Layer 2 of a small transformer language model trained on English Wikipedia (9 layers, counted from 0, width 128).
A neuron adds its activation times its output weights to the MLP's output. To switch it off is to set its activation to zero at one token and run the rest of the model.
A neuron's activation on a vector x is GELU(gate . x) times (in . x), where the dot is the dot product.

Input weights of the MLP neurons that the questions are about. A number n stands for (n - 500) times 0.0013.
n100 gate: 157 709 668 421 589 693 532 243 709 699 461 436 496 688 470 360 581 537 397 580 454 432 554 606 482 691 690 496 654 509 673 219 531 468 486 558 409 455 554 554 358 439 528 604 712 579 139 257 438 632 479 513 487 668 392 553 464 535 632 682 745 364 513 487 559 431 438 785 545 38 313 605 337 614 322 362 285 469 648 473 505 596 455 202 439 202 432 469 674 495 457 546 702 657 486 527 540 496 680 270 595 750 491 323 483 258 553 483 630 591 339 298 662 245 690 84 549 553 478 602 383 518 324 625 703 451 594 612
n127 gate: 643 456 470 500 590 682 721 630 588 671 429 553 255 444 272 487 124 394 349 294 482 518 574 568 461 684 402 398 557 273 197 366 389 430 549 727 614 354 603 478 420 521 420 546 402 713 500 529 551 555 719 642 598 658 479 906 810 479 610 199 504 724 526 431 491 566 756 569 686 588 727 614 551 623 392 599 355 547 348 443 456 539 426 787 517 217 377 509 323 439 495 613 530 386 505 585 509 415 495 758 821 471 399 505 458 249 415 350 571 394 575 631 513 504 638 355 194 704 500 647 550 615 622 620 580 500 496 298
n137 gate: 461 677 359 409 240 509 192 640 500 401 618 376 572 452 458 649 404 735 496 569 513 213 631 848 496 541 410 547 346 644 496 574 770 469 702 366 632 261 561 592 349 475 514 909 518 376 531 407 461 457 209 561 457 571 534 228 248 294 633 665 608 615 608 478 548 709 633 461 526 616 201 496 333 513 591 634 742 574 407 230 527 522 557 258 487 483 549 783 525 636 390 626 231 369 559 358 409 671 588 263 336 312 358 244 453 522 586 408 495 531 576 534 389 426 608 331 361 472 315 509 408 433 636 550 248 509 570 431
n159 gate: 595 440 513 500 361 716 454 541 491 522 478 341 196 603 604 324 121 279 585 607 679 454 677 620 781 442 179 438 609 677 678 522 567 840 635 433 372 383 707 677 408 400 621 483 570 367 583 557 210 411 603 491 299 621 552 388 536 571 584 321 621 571 361 337 545 440 389 428 595 620 513 249 566 367 401 370 246 325 496 637 223 706 378 710 759 296 386 664 421 432 471 450 619 316 453 922 437 394 610 556 578 682 285 389 711 505 309 343 463 546 600 403 178 554 453 716 644 529 620 584 613 367 632 413 347 309 446 522
n233 gate: 458 257 500 538 660 477 434 389 482 627 500 290 437 629 531 234 371 580 399 614 707 379 537 232 398 594 562 682 356 533 163 514 727 514 562 468 369 463 514 801 260 344 910 531 396 441 739 585 532 373 509 413 390 296 473 363 729 341 323 746 544 590 491 320 500 481 477 678 315 363 596 527 477 676 491 587 251 394 666 537 293 439 542 765 522 438 257 505 383 370 466 637 703 760 442 650 331 360 851 652 224 465 331 308 365 486 204 549 610 307 272 455 248 426 191 350 381 569 686 543 638 603 245 336 543 550 542 417
n257 gate: 121 650 394 533 509 627 537 202 443 385 443 594 561 518 474 614 334 454 366 643 422 518 306 358 491 611 440 491 663 523 425 513 412 640 843 166 318 455 769 414 459 635 663 674 602 663 564 439 393 774 260 540 540 155 474 602 174 451 394 617 672 447 545 468 572 417 553 749 599 394 152 741 500 460 388 647 455 500 509 381 449 687 280 398 413 349 491 478 286 455 609 751 681 487 782 487 603 588 438 338 608 496 386 140 434 605 562 426 774 610 426 359 597 397 690 280 482 389 420 704 574 463 432 457 894 500 716 428
n284 gate: 460 464 364 416 460 294 614 383 526 474 535 139 448 513 581 710 379 441 384 385 418 237 424 645 815 412 371 156 347 214 743 460 416 333 454 487 260 353 554 716 409 422 546 690 624 412 423 335 527 258 209 754 571 173 522 478 344 518 592 548 577 736 291 639 414 486 319 620 419 569 478 797 456 368 571 407 452 384 369 450 463 291 370 442 496 474 731 227 513 684 434 334 491 652 491 487 513 649 599 863 452 461 464 768 539 555 425 332 361 646 721 636 242 375 523 605 531 370 491 560 461 318 599 311 629 350 688 714
n100 in: 431 604 683 719 583 208 365 677 429 684 524 816 529 725 683 667 353 480 768 481 420 550 672 625 347 417 677 350 312 364 655 383 668 318 111 849 857 602 300 761 485 481 419 363 530 442 425 766 694 780 561 534 194 491 575 510 602 630 755 514 369 390 631 588 554 680 278 675 422 670 568 519 558 558 471 675 645 432 390 649 615 401 569 495 333 741 296 606 343 397 500 523 538 867 577 259 568 797 257 384 561 368 490 432 409 465 350 354 439 495 661 610 495 446 409 440 158 274 534 737 731 315 554 773 561 163 407 588
n127 in: 675 588 679 543 447 484 487 392 665 271 524 417 407 351 246 613 574 546 492 410 373 471 400 634 467 500 555 635 317 538 324 545 447 392 39 467 529 479 438 612 618 700 402 692 423 472 176 215 647 419 547 343 488 679 564 406 656 406 435 159 263 472 685 674 654 682 422 570 786 339 693 766 589 386 669 627 516 562 428 777 386 332 421 689 391 647 588 524 709 591 758 496 516 540 530 577 492 379 548 606 448 583 529 535 508 272 386 309 432 534 472 727 536 492 402 462 360 686 390 462 368 551 496 389 325 553 546 323
n137 in: 542 319 480 397 475 386 640 350 778 656 395 520 545 554 536 399 608 597 459 117 398 550 504 373 391 443 346 451 324 671 557 492 594 584 457 582 429 533 405 604 424 460 534 480 594 443 217 625 640 590 413 413 685 572 264 434 545 582 386 343 528 614 541 500 358 297 361 525 591 517 846 314 569 463 595 599 576 897 540 681 356 462 409 422 468 468 424 676 217 658 364 508 394 435 626 361 488 447 368 718 544 707 458 456 419 508 389 384 697 453 211 646 837 434 350 225 219 478 279 650 484 369 625 352 273 377 346 488
n159 in: 401 472 636 410 712 631 391 552 458 321 603 174 381 492 515 358 587 580 539 395 637 488 322 589 647 399 350 314 480 411 527 190 624 516 679 527 424 653 374 634 299 424 447 660 634 519 580 492 364 372 549 363 496 663 511 617 308 488 384 492 575 577 598 686 460 516 589 324 390 202 535 592 725 550 488 332 356 457 404 556 516 592 551 188 653 750 568 550 427 575 571 496 211 554 273 547 543 454 571 423 694 636 540 277 504 520 372 390 406 480 409 512 392 492 671 476 928 504 376 585 640 673 516 651 289 446 409 543
n233 in: 756 523 430 495 420 378 788 262 556 443 452 207 539 504 846 334 322 636 300 788 386 450 469 452 509 530 670 619 401 445 160 629 645 379 500 673 640 376 634 397 591 513 380 681 101 285 277 323 553 632 517 740 473 517 543 381 576 183 390 444 282 574 629 773 567 577 474 575 312 664 283 339 702 513 709 682 636 549 461 514 555 328 513 655 500 461 640 645 630 621 641 459 706 708 706 557 535 321 575 670 448 487 554 510 352 491 522 642 565 655 448 448 635 473 362 113 602 342 777 634 534 359 455 594 468 469 303 509
n257 in: 668 608 682 803 560 142 481 570 482 555 469 658 383 546 318 337 694 660 371 124 769 833 500 523 467 539 490 400 519 99 610 583 641 323 214 427 893 385 772 797 410 540 596 366 686 536 745 365 527 650 615 602 427 482 469 624 634 400 518 352 531 319 638 551 481 561 495 651 625 580 445 292 450 645 716 298 475 435 329 209 519 782 273 688 432 469 523 327 518 551 744 616 382 248 626 523 707 586 701 786 554 607 284 515 356 283 505 567 447 609 625 446 432 565 543 325 435 634 527 371 509 500 430 189 419 541 370 366
n284 in: 522 548 647 536 445 621 307 612 670 470 691 463 646 474 439 529 735 583 568 695 312 322 608 41 504 526 549 297 332 262 331 504 525 702 460 458 781 628 423 526 478 740 619 475 364 550 613 388 771 483 451 270 398 323 607 589 594 386 445 475 570 274 513 243 384 509 665 776 551 653 487 354 462 332 521 351 542 547 196 317 526 509 607 186 442 438 526 647 242 582 622 261 596 488 419 361 364 400 500 337 434 282 648 321 763 382 441 228 527 517 616 563 487 555 345 509 709 674 723 504 566 365 392 504 429 538 564 423

Output weights of the MLP neurons that the questions are about. A number n stands for (n - 500) times 0.0013.
n100: 375 677 541 677 513 226 491 452 464 671 512 609 454 308 550 375 246 375 686 651 442 460 421 830 363 697 518 500 385 257 525 378 630 435 833 569 585 600 883 491 601 468 563 615 311 471 772 508 519 389 655 489 513 540 634 614 436 570 477 496 435 337 706 418 630 732 236 479 601 705 695 373 199 474 357 423 599 539 580 526 297 423 582 672 367 337 544 397 424 251 651 533 725 576 721 373 384 659 447 562 487 381 275 560 604 425 321 394 255 366 342 631 496 744 514 384 644 639 695 391 586 297 696 431 329 251 659 643
n127: 406 419 539 562 513 420 564 225 261 307 632 464 655 766 619 697 654 492 600 683 584 249 500 246 479 568 572 656 525 656 353 536 345 588 461 402 319 571 278 545 771 609 656 435 708 518 612 680 710 544 341 472 545 217 468 525 740 450 409 418 635 630 248 656 601 548 577 201 464 314 386 572 451 516 365 476 709 291 521 533 476 585 556 439 425 484 612 624 663 451 358 437 476 302 602 380 658 562 434 476 567 513 230 359 521 579 386 362 681 563 484 465 632 504 500 828 484 381 604 479 430 625 426 459 587 261 594 819
n137: 433 713 549 372 690 763 496 584 337 481 447 448 519 616 450 531 516 648 423 828 630 431 462 496 686 632 578 572 532 364 427 643 468 344 754 275 641 427 553 421 500 599 500 619 467 535 657 489 604 449 400 581 404 504 534 624 481 416 504 608 475 358 544 452 504 519 663 508 535 633 302 566 582 412 413 610 629 157 435 592 848 389 613 354 523 532 512 507 647 496 595 626 656 520 511 621 417 633 549 362 476 411 702 422 612 451 410 480 459 404 688 391 364 744 565 859 620 472 570 76 636 511 121 659 801 541 391 623
n159: 688 741 394 524 537 725 342 500 679 696 554 523 566 427 348 545 411 400 629 773 449 595 599 553 704 448 515 636 613 432 396 566 489 510 420 450 374 435 539 677 570 556 549 489 455 413 496 606 450 419 624 427 730 471 431 370 675 377 557 686 363 446 579 479 423 702 500 552 472 662 536 416 477 450 407 617 594 640 511 385 500 550 508 712 462 369 449 402 493 298 310 253 563 493 723 522 287 416 490 418 424 442 384 518 482 515 666 558 713 597 504 601 741 407 191 551 334 529 500 518 399 452 389 564 881 550 421 318
n233: 390 447 496 547 793 568 230 492 571 496 422 773 404 611 361 634 691 204 448 414 349 567 552 366 492 586 369 516 651 599 771 340 308 416 596 329 645 512 482 390 504 655 420 220 555 514 429 488 293 456 362 413 364 568 682 715 460 529 631 331 347 550 264 496 559 580 384 591 637 261 705 396 331 380 942 553 463 537 622 529 231 687 591 537 461 398 625 711 544 488 455 491 484 395 283 226 561 483 349 468 291 366 420 460 582 374 424 437 403 631 561 496 331 534 599 424 628 401 376 232 523 414 636 561 644 342 616 676
n257: 391 325 344 723 552 526 355 310 294 371 776 610 500 246 386 464 408 600 574 704 251 148 572 475 479 503 427 513 629 668 447 553 538 402 728 654 360 181 440 230 345 527 414 683 531 724 547 476 569 656 324 607 352 517 419 517 208 737 331 399 455 535 445 618 591 394 390 516 463 467 496 803 327 382 454 637 483 740 465 732 600 742 336 546 528 463 373 523 369 155 491 532 422 530 508 394 663 398 476 512 594 556 564 508 681 487 669 594 668 260 537 607 323 417 233 504 618 593 697 310 564 460 399 563 433 658 712 475
n284: 461 512 443 342 594 389 547 472 297 477 372 975 411 599 565 489 280 443 473 354 569 549 513 402 496 500 427 631 621 719 723 377 559 267 432 461 469 462 574 457 635 526 314 707 541 372 476 523 317 613 600 835 540 557 557 452 717 696 551 627 534 574 528 536 635 427 425 347 522 359 666 562 595 528 559 720 544 476 655 603 583 598 212 795 614 469 520 231 677 429 379 665 531 573 549 528 520 484 388 470 565 751 337 703 246 605 606 520 557 358 422 261 353 426 735 512 332 325 326 588 609 477 512 662 424 567 600 524

Each question names a token from some text and the token that comes next. It shows the vector x that enters the MLP there. A number n stands for (n - 500) times 0.0052.

Then comes g, the gradient of the next token's log-probability with respect to the MLP's output, scaled to length 1. A neuron's effect is roughly proportional to its activation times (output weights . g). A number n stands for (n - 500) times 0.00097.

" on", then " l"
x: 515 663 533 564 615 442 314 546 587 661 759 520 479 599 708 424 684 466 470 451 531 295 560 440 487 435 835 518 562 452 472 385 406 294 566 630 533 654 726 651 567 511 446 537 653 386 505 433 510 683 700 546 310 488 544 573 311 588 586 465 376 545 460 378 608 609 518 525 690 451 528 417 361 490 437 452 477 483 433 439 370 293 397 467 423 481 464 553 539 468 657 417 543 544 489 437 602 543 644 474 440 558 516 353 337 603 700 456 544 438 550 565 562 562 696 279 463 824 356 708 364 456 290 378 714 455 466 532
g: 442 768 508 462 495 480 663 394 572 485 720 309 576 536 570 524 523 652 470 698 407 525 552 533 339 500 453 507 673 526 512 532 614 510 476 404 546 557 505 597 562 510 626 582 566 647 500 504 524 461 451 484 469 555 545 614 503 548 482 459 493 355 461 420 484 472 709 504 311 440 465 558 606 310 522 467 500 712 357 563 565 420 675 497 553 360 451 590 412 591 642 577 569 494 617 450 406 584 523 523 573 630 429 436 491 533 506 646 369 480 398 591 594 357 522 535 548 651 532 535 453 458 668 518 620 498 436 473
Which neuron, switched off, lowers the next token's probability most? n100

" Con", then "ference"
x: 615 436 403 452 575 306 440 584 659 715 517 501 447 407 489 425 568 489 526 342 424 333 501 634 411 436 490 522 511 523 451 342 504 562 579 432 425 647 353 550 527 482 419 438 320 505 299 496 587 554 606 522 762 430 664 501 442 535 530 529 470 467 710 468 546 326 405 601 642 361 513 461 591 688 410 499 477 326 325 307 298 582 611 582 423 616 514 529 516 605 270 343 405 485 242 509 547 443 378 541 520 627 582 810 571 449 492 523 433 328 633 493 494 501 563 509 347 785 311 481 482 798 647 653 428 636 370 490
g: 430 529 601 471 476 466 601 406 436 562 406 606 564 435 637 511 510 409 529 367 701 553 506 403 627 506 411 291 512 626 490 382 577 470 659 497 338 434 437 381 375 558 485 672 476 523 561 470 575 401 512 485 578 461 436 600 395 694 466 542 387 579 534 544 491 392 609 494 394 369 427 408 528 422 404 551 504 598 514 562 432 394 637 277 513 497 466 456 394 594 533 514 552 507 570 473 440 421 537 369 574 431 492 606 502 543 428 544 505 505 413 429 518 687 500 269 486 719 476 506 624 444 593 598 750 402 481 388
Which neuron, switched off, raises the next token's probability most? n127

"au", then " |\n"
x: 393 576 616 453 282 407 478 589 455 601 608 447 110 298 705 517 491 415 637 420 558 449 677 485 586 436 324 524 575 351 668 327 583 385 516 565 497 478 347 505 748 420 464 427 708 472 389 445 361 587 416 535 514 430 598 621 378 401 461 493 459 557 457 478 661 564 527 654 365 491 468 483 368 505 466 690 477 461 393 579 422 621 442 404 442 399 510 320 564 468 511 375 402 539 494 550 537 588 757 482 550 457 406 642 303 635 470 309 477 611 498 498 624 350 506 457 540 860 518 497 615 419 565 355 501 397 679 668
g: 490 582 537 456 569 696 492 466 571 392 452 433 460 574 512 515 623 504 424 571 570 349 500 504 571 465 497 538 501 473 622 502 471 621 529 587 462 391 707 585 457 529 491 504 491 561 608 537 400 537 488 471 594 533 397 362 424 306 748 528 554 595 582 548 242 480 663 501 432 505 576 567 656 510 631 600 533 474 504 406 326 471 722 461 451 571 458 649 543 546 715 439 522 536 445 401 506 479 539 504 444 722 448 583 510 521 619 486 339 451 596 444 661 479 491 624 426 413 475 647 474 573 638 458 601 424 507 350
Which neuron, switched off, raises the next token's probability most? n100

" det", then "erg"
x: 404 533 401 380 613 547 516 404 606 462 523 534 412 515 532 352 522 513 384 505 310 438 531 541 518 435 458 527 482 518 504 567 488 524 458 338 668 602 585 523 510 659 601 430 412 651 685 356 618 767 652 351 527 564 551 618 766 650 473 425 521 773 454 566 456 641 424 411 369 455 433 486 603 486 570 482 477 473 261 545 622 594 660 357 408 698 639 497 636 343 599 435 353 467 437 525 493 617 413 694 615 471 704 512 448 638 640 445 421 684 428 805 507 374 368 458 543 560 489 522 485 717 555 646 574 482 456 532
g: 462 614 500 507 549 404 438 691 467 618 389 582 478 408 534 490 539 584 507 552 490 304 623 487 502 503 545 570 650 429 606 444 528 592 489 618 558 450 496 379 330 467 468 468 544 340 430 437 567 528 430 529 468 520 498 531 576 315 460 587 436 603 517 357 407 461 628 420 823 468 550 494 186 426 574 558 503 534 433 582 424 508 437 518 547 512 435 557 552 419 553 377 513 473 445 523 353 582 595 507 375 451 445 440 620 509 394 550 415 472 566 423 598 302 527 391 417 302 390 455 602 519 480 507 365 515 410 293
Which neuron, switched off, raises the next token's probability most? n127

"ist", then " min"
x: 490 405 312 520 693 445 467 675 524 532 496 568 581 489 693 508 415 715 310 373 643 409 613 519 636 437 327 382 599 443 566 485 582 387 561 308 663 472 536 368 418 603 595 480 539 444 715 415 510 425 458 387 463 578 768 614 375 519 510 376 579 615 429 483 644 771 476 570 439 671 372 512 537 382 776 315 477 673 516 315 274 461 420 648 603 688 660 583 565 516 399 561 550 447 356 554 426 489 686 648 540 477 581 391 615 479 263 474 457 492 671 691 428 411 461 549 489 407 323 522 382 451 450 535 600 506 594 469
g: 513 502 577 527 634 478 507 486 452 357 657 423 365 627 684 547 507 535 638 442 671 636 481 408 518 498 605 593 424 377 441 457 438 484 477 466 495 494 672 443 608 503 573 315 586 436 580 534 558 484 572 566 405 551 469 432 318 673 436 443 472 564 537 429 540 455 513 497 470 467 530 406 676 482 475 462 502 544 362 552 560 497 754 438 580 514 495 435 365 476 734 430 488 507 516 453 521 467 390 453 507 329 396 439 615 586 357 488 611 707 553 529 573 525 532 663 649 507 403 539 577 409 703 490 577 598 680 492
Which neuron, switched off, raises the next token's probability most? n284

"z", then "b"
x: 488 607 437 501 445 393 395 417 465 446 448 256 437 527 454 439 388 629 521 630 419 466 458 502 651 434 573 397 577 615 566 401 567 320 710 595 514 442 456 450 562 556 636 500 546 495 456 451 451 375 283 284 595 411 681 477 585 545 429 662 492 680 595 628 625 460 527 617 716 772 698 580 312 439 428 505 477 678 493 581 652 450 485 398 552 588 438 617 462 544 114 488 481 572 338 644 450 471 307 423 389 459 589 322 440 556 683 424 505 532 540 634 567 364 396 446 593 519 486 419 445 479 278 381 370 400 326 616
g: 567 474 522 547 461 439 298 449 547 698 275 518 570 485 491 517 556 622 485 357 568 270 558 490 562 506 485 509 491 392 470 719 574 584 473 432 355 583 505 520 504 496 512 436 537 581 351 525 508 509 532 437 463 463 603 609 394 467 565 474 482 517 512 393 656 546 663 508 509 283 533 436 689 612 362 402 500 539 448 481 569 565 567 387 660 467 500 555 540 628 438 519 379 519 599 499 354 443 451 332 409 488 558 415 612 605 458 425 504 379 422 446 503 559 644 543 385 534 536 726 608 441 334 684 458 534 390 480
Which neuron, switched off, lowers the next token's probability most? n137

"ax", then "."
x: 646 460 463 460 511 436 493 536 427 445 638 348 492 664 452 555 593 464 654 351 632 587 374 590 500 435 442 587 460 354 613 597 467 353 585 328 385 539 380 588 551 443 423 461 339 497 716 502 466 354 323 673 345 472 691 504 435 812 534 435 642 484 634 669 413 628 262 528 612 391 615 325 521 144 649 551 477 521 596 527 443 413 533 513 485 525 499 502 446 591 410 522 402 664 314 429 457 631 845 576 329 572 533 625 548 655 653 570 476 646 601 613 588 448 329 419 467 377 497 300 595 635 683 517 467 560 487 351
g: 621 508 643 469 475 469 614 513 498 535 411 343 509 415 680 471 508 470 426 438 696 569 515 428 389 509 458 481 353 496 496 494 502 701 341 655 596 535 549 550 511 525 500 339 585 618 523 534 437 592 434 507 435 493 426 536 525 486 442 589 580 534 399 374 376 471 535 495 503 391 485 545 425 528 502 492 545 419 466 562 373 491 721 529 451 446 427 537 468 434 607 547 374 577 575 487 591 483 373 384 429 225 403 379 360 661 510 288 385 548 428 528 783 473 596 675 530 465 508 420 567 688 534 515 489 576 415 499
Which neuron, switched off, lowers the next token's probability most? n284

" G", then "K"
x: 447 616 441 498 414 376 324 303 689 531 413 503 483 315 387 546 419 646 404 463 340 566 435 551 399 434 389 494 557 489 523 351 298 431 417 432 558 517 620 433 702 531 392 434 700 343 577 525 394 447 569 430 671 495 513 472 340 493 452 704 462 590 517 429 654 274 646 560 568 435 618 424 441 455 421 404 477 517 459 356 659 624 391 207 300 517 372 524 558 386 554 291 546 519 577 538 485 503 341 523 626 550 712 573 481 291 462 519 552 499 521 407 390 593 590 513 593 589 335 450 367 634 650 395 462 556 367 623
g: 526 590 349 570 600 645 330 453 464 457 386 781 497 243 493 515 614 516 478 422 493 664 712 428 464 498 608 403 398 532 490 530 606 568 564 548 450 370 440 486 654 456 457 610 555 486 346 523 496 520 471 467 410 579 383 601 532 522 467 458 456 504 348 399 532 447 544 485 658 309 463 645 438 319 536 501 489 527 506 643 483 494 437 371 425 475 390 565 528 568 626 584 423 495 500 524 394 422 442 525 469 595 478 586 453 619 488 377 493 557 435 397 628 618 551 586 365 571 458 595 421 398 451 484 451 536 257 577
Which neuron, switched off, lowers the next token's probability most? n100

" con", then "g"
x: 599 618 322 524 613 397 599 546 621 726 575 507 419 505 586 516 654 553 418 397 157 525 463 456 415 434 294 517 509 462 349 454 640 542 711 504 515 683 580 347 560 540 544 446 409 574 513 573 507 672 626 584 653 450 539 553 523 529 511 408 413 653 585 278 396 269 613 496 475 542 512 383 551 726 581 376 477 460 348 506 556 359 541 451 463 565 440 503 338 667 404 382 432 416 345 553 489 520 300 416 659 438 519 496 428 494 440 446 492 463 521 655 394 456 631 427 355 541 395 461 403 730 755 539 597 584 359 641
g: 313 647 317 513 339 464 458 451 545 443 472 466 536 552 424 535 437 519 566 633 699 544 413 510 424 504 335 595 612 544 566 384 730 474 519 662 619 514 716 572 669 528 487 590 385 528 521 499 588 570 495 490 361 497 606 566 461 511 496 581 451 425 595 362 602 540 340 522 476 623 459 524 345 417 607 497 497 584 628 629 530 572 451 466 679 519 360 482 523 419 600 395 560 476 652 412 563 475 483 523 596 400 392 513 480 476 364 538 469 505 488 474 461 362 367 466 511 564 648 494 411 557 649 433 360 506 307 501
Which neuron, switched off, lowers the next token's probability most? n127

"ue", then " to"
x: 549 487 458 592 266 507 439 642 627 520 616 349 586 416 662 702 546 451 648 254 343 399 541 739 399 436 410 324 621 403 605 372 402 336 595 492 311 586 415 504 441 558 501 588 460 487 452 465 511 463 493 428 423 471 599 524 474 635 437 589 489 541 445 370 621 615 371 637 362 627 518 388 455 465 677 397 478 601 533 348 349 378 560 568 675 496 422 538 457 427 232 643 428 536 526 379 660 484 591 695 568 433 555 27 425 738 460 297 480 550 499 606 354 444 420 339 435 630 460 590 306 246 783 444 390 353 439 500
g: 441 448 342 440 390 462 491 539 421 416 429 331 547 619 434 538 401 511 517 512 552 591 475 518 483 484 638 578 493 432 522 445 551 656 409 505 388 480 414 534 636 552 473 487 544 712 517 628 517 521 486 506 458 485 556 422 734 384 497 529 516 458 523 585 467 567 715 465 512 509 400 330 386 484 378 661 526 531 369 347 655 381 306 431 454 426 469 570 480 450 660 592 633 526 441 415 490 593 439 492 521 521 388 475 560 388 490 738 387 628 505 429 556 518 610 569 261 568 503 390 512 473 299 583 510 586 642 453
Which neuron, switched off, lowers the next token's probability most? n137

"ia", then " in"
x: 715 490 379 636 406 422 472 434 668 529 445 365 356 503 572 684 363 464 458 605 430 451 592 646 746 435 429 485 446 395 322 342 623 303 480 531 456 331 477 536 341 439 458 461 579 386 600 454 300 547 404 422 464 405 526 533 424 591 509 603 463 588 414 419 437 786 523 571 491 457 448 472 632 529 474 513 477 714 506 447 469 449 831 471 522 522 472 544 757 658 578 403 367 643 507 663 659 506 383 620 434 518 389 414 470 411 469 491 499 539 529 557 512 394 593 425 570 614 574 381 466 599 876 557 374 541 263 579
g: 435 591 449 535 516 435 470 342 533 658 609 553 475 438 645 473 566 630 406 583 460 370 590 370 619 480 492 522 647 593 537 281 447 650 544 544 412 617 577 512 370 474 524 423 496 506 486 428 508 552 679 545 536 528 454 494 522 315 584 516 335 550 576 412 623 581 632 528 513 617 392 639 431 493 547 479 519 522 487 472 493 363 535 535 366 461 600 520 486 384 448 436 474 473 588 518 535 526 445 471 270 622 440 551 236 494 684 687 492 493 471 469 563 479 327 425 342 623 385 652 413 446 542 523 653 433 411 462
Which neuron, switched off, lowers the next token's probability most? n159

" gr", then "ad"
x: 513 486 333 224 576 487 596 394 537 477 512 429 589 552 567 555 441 787 457 404 340 343 668 307 548 435 357 464 410 248 470 462 525 507 584 441 287 738 643 444 635 567 547 431 441 669 688 460 358 560 612 471 491 316 562 440 596 566 481 503 463 490 422 520 294 381 605 204 639 669 687 373 515 631 706 419 478 486 360 469 673 539 492 553 398 508 440 494 551 342 368 407 365 497 421 399 606 593 511 634 509 326 648 224 429 574 540 420 380 350 572 456 382 572 421 418 507 626 615 389 475 445 569 338 642 505 502 444
g: 558 404 570 396 467 534 580 608 509 467 436 494 471 540 492 480 519 525 635 342 515 287 415 509 354 501 659 525 357 363 499 406 607 549 581 403 358 513 507 524 461 428 504 368 633 537 622 585 548 433 534 458 534 536 450 481 473 494 465 304 442 491 569 440 664 370 386 541 590 407 477 593 486 423 499 625 500 461 486 461 484 448 535 460 500 484 504 461 248 605 633 482 556 517 535 465 462 432 478 426 560 309 426 368 577 418 425 469 630 428 493 509 746 560 247 437 529 378 438 515 422 457 315 576 626 391 238 446
Which neuron, switched off, raises the next token's probability most? n284

" writ", then "er"
x: 507 385 436 465 436 452 862 464 612 686 785 534 708 458 498 622 490 611 388 409 304 461 405 299 541 435 318 452 307 564 639 635 453 383 431 683 528 475 625 545 576 534 512 617 603 554 445 549 689 625 658 432 634 562 501 650 594 524 758 438 533 700 608 475 614 575 534 484 397 577 593 371 563 552 661 483 478 522 232 369 370 585 238 493 426 641 575 535 481 623 469 355 409 593 450 465 539 621 608 611 398 496 727 379 375 635 448 469 575 563 586 472 425 516 615 461 614 695 452 305 483 552 435 545 492 535 326 551
g: 309 532 557 401 428 490 495 607 575 463 470 353 378 355 303 509 503 534 527 584 549 597 475 404 492 508 494 377 474 501 500 443 470 435 551 538 590 478 517 357 461 447 565 522 618 507 641 464 514 546 610 455 406 483 557 395 415 703 477 454 691 500 237 478 605 470 461 456 563 483 746 587 345 482 481 401 515 454 623 484 439 637 740 529 453 371 487 414 602 555 489 474 566 505 396 529 547 526 576 462 513 280 603 454 544 510 452 571 543 450 526 597 599 350 312 594 517 367 602 568 507 610 368 648 444 350 470 465
Which neuron, switched off, raises the next token's probability most? n284

"In", then " "
x: 404 495 590 494 447 458 624 496 433 532 601 620 473 587 521 354 541 437 458 458 329 388 540 671 387 435 515 584 532 319 390 548 710 499 733 549 571 706 395 586 551 500 299 441 561 368 612 411 499 465 528 561 457 460 613 666 476 398 536 405 367 473 846 445 537 510 517 518 696 482 611 570 551 574 644 462 478 513 330 474 521 490 694 599 413 541 445 643 655 300 401 555 380 620 639 479 548 474 517 642 266 437 503 592 209 458 601 307 545 541 515 495 425 585 526 553 385 424 328 585 465 582 596 448 720 499 226 368
g: 517 383 476 457 422 495 671 533 588 459 486 649 448 436 531 527 555 585 510 437 496 376 614 532 574 480 398 430 577 353 501 489 454 480 661 473 475 511 507 431 419 539 592 769 499 566 485 512 547 375 516 479 351 519 550 499 426 777 478 536 454 509 332 480 769 496 611 514 529 682 625 458 680 414 498 492 521 509 580 424 675 548 374 375 586 588 482 502 327 488 582 433 390 434 567 499 446 533 492 519 349 398 491 336 422 561 521 709 433 488 499 442 497 450 547 594 549 708 671 391 534 619 531 434 538 515 509 400
Which neuron, switched off, raises the next token's probability most? n127

"ong", then " other"
x: 663 361 615 400 576 434 519 551 591 434 609 376 584 438 632 533 333 326 663 583 441 516 525 480 675 435 718 356 566 419 560 505 526 317 677 552 407 528 553 623 476 569 530 436 235 366 469 352 597 483 408 467 487 421 589 517 494 665 637 444 441 572 544 278 525 435 527 586 372 498 418 466 352 435 704 346 477 662 675 326 627 475 838 650 376 543 452 497 493 470 222 514 408 525 258 656 461 580 671 577 439 448 447 486 421 669 655 173 529 454 592 448 426 535 735 682 539 341 614 529 460 361 436 508 404 436 515 665
g: 456 540 546 496 505 404 520 593 502 395 449 602 476 569 538 421 382 626 572 659 453 482 315 467 386 488 608 565 516 673 575 480 465 522 693 655 286 523 599 573 409 493 548 414 455 587 466 477 536 453 515 522 507 493 516 454 500 364 369 538 517 422 466 369 410 409 566 523 369 570 469 579 473 436 418 441 511 421 432 456 403 580 800 456 633 465 509 474 464 618 397 411 454 523 603 664 539 542 451 476 601 372 523 236 426 519 551 567 456 526 419 537 451 599 356 623 705 427 413 540 538 470 554 329 502 401 271 589
Which neuron, switched off, raises the next token's probability most? n284

" Y", then "us"
x: 442 544 502 545 414 323 357 507 652 464 592 528 501 365 326 539 364 474 475 440 457 563 510 630 412 433 351 424 310 389 531 462 437 307 425 445 595 541 538 581 428 636 451 476 495 408 500 648 462 475 566 397 561 554 481 500 415 472 448 583 479 528 592 390 652 192 597 527 560 386 623 382 446 354 307 515 477 654 534 433 403 475 452 370 369 649 493 604 447 356 510 334 567 407 578 602 491 575 672 311 599 531 777 38 566 551 501 567 459 331 595 432 657 563 608 462 481 341 377 399 420 437 563 388 467 554 586 593
g: 354 536 523 500 486 493 427 655 533 625 541 363 363 540 568 481 518 506 464 604 462 559 432 417 604 491 583 546 480 495 529 614 525 671 475 514 394 533 433 518 237 571 508 598 487 461 321 502 399 419 515 585 505 513 447 465 572 623 342 447 493 373 358 601 489 527 502 448 483 561 469 434 539 397 301 588 508 572 635 437 564 543 558 572 592 319 545 525 403 583 400 504 435 523 446 393 518 558 455 773 442 611 468 430 518 470 736 390 643 498 479 449 516 583 666 579 549 490 329 565 494 488 599 502 407 649 592 232
Which neuron, switched off, raises the next token's probability most? n137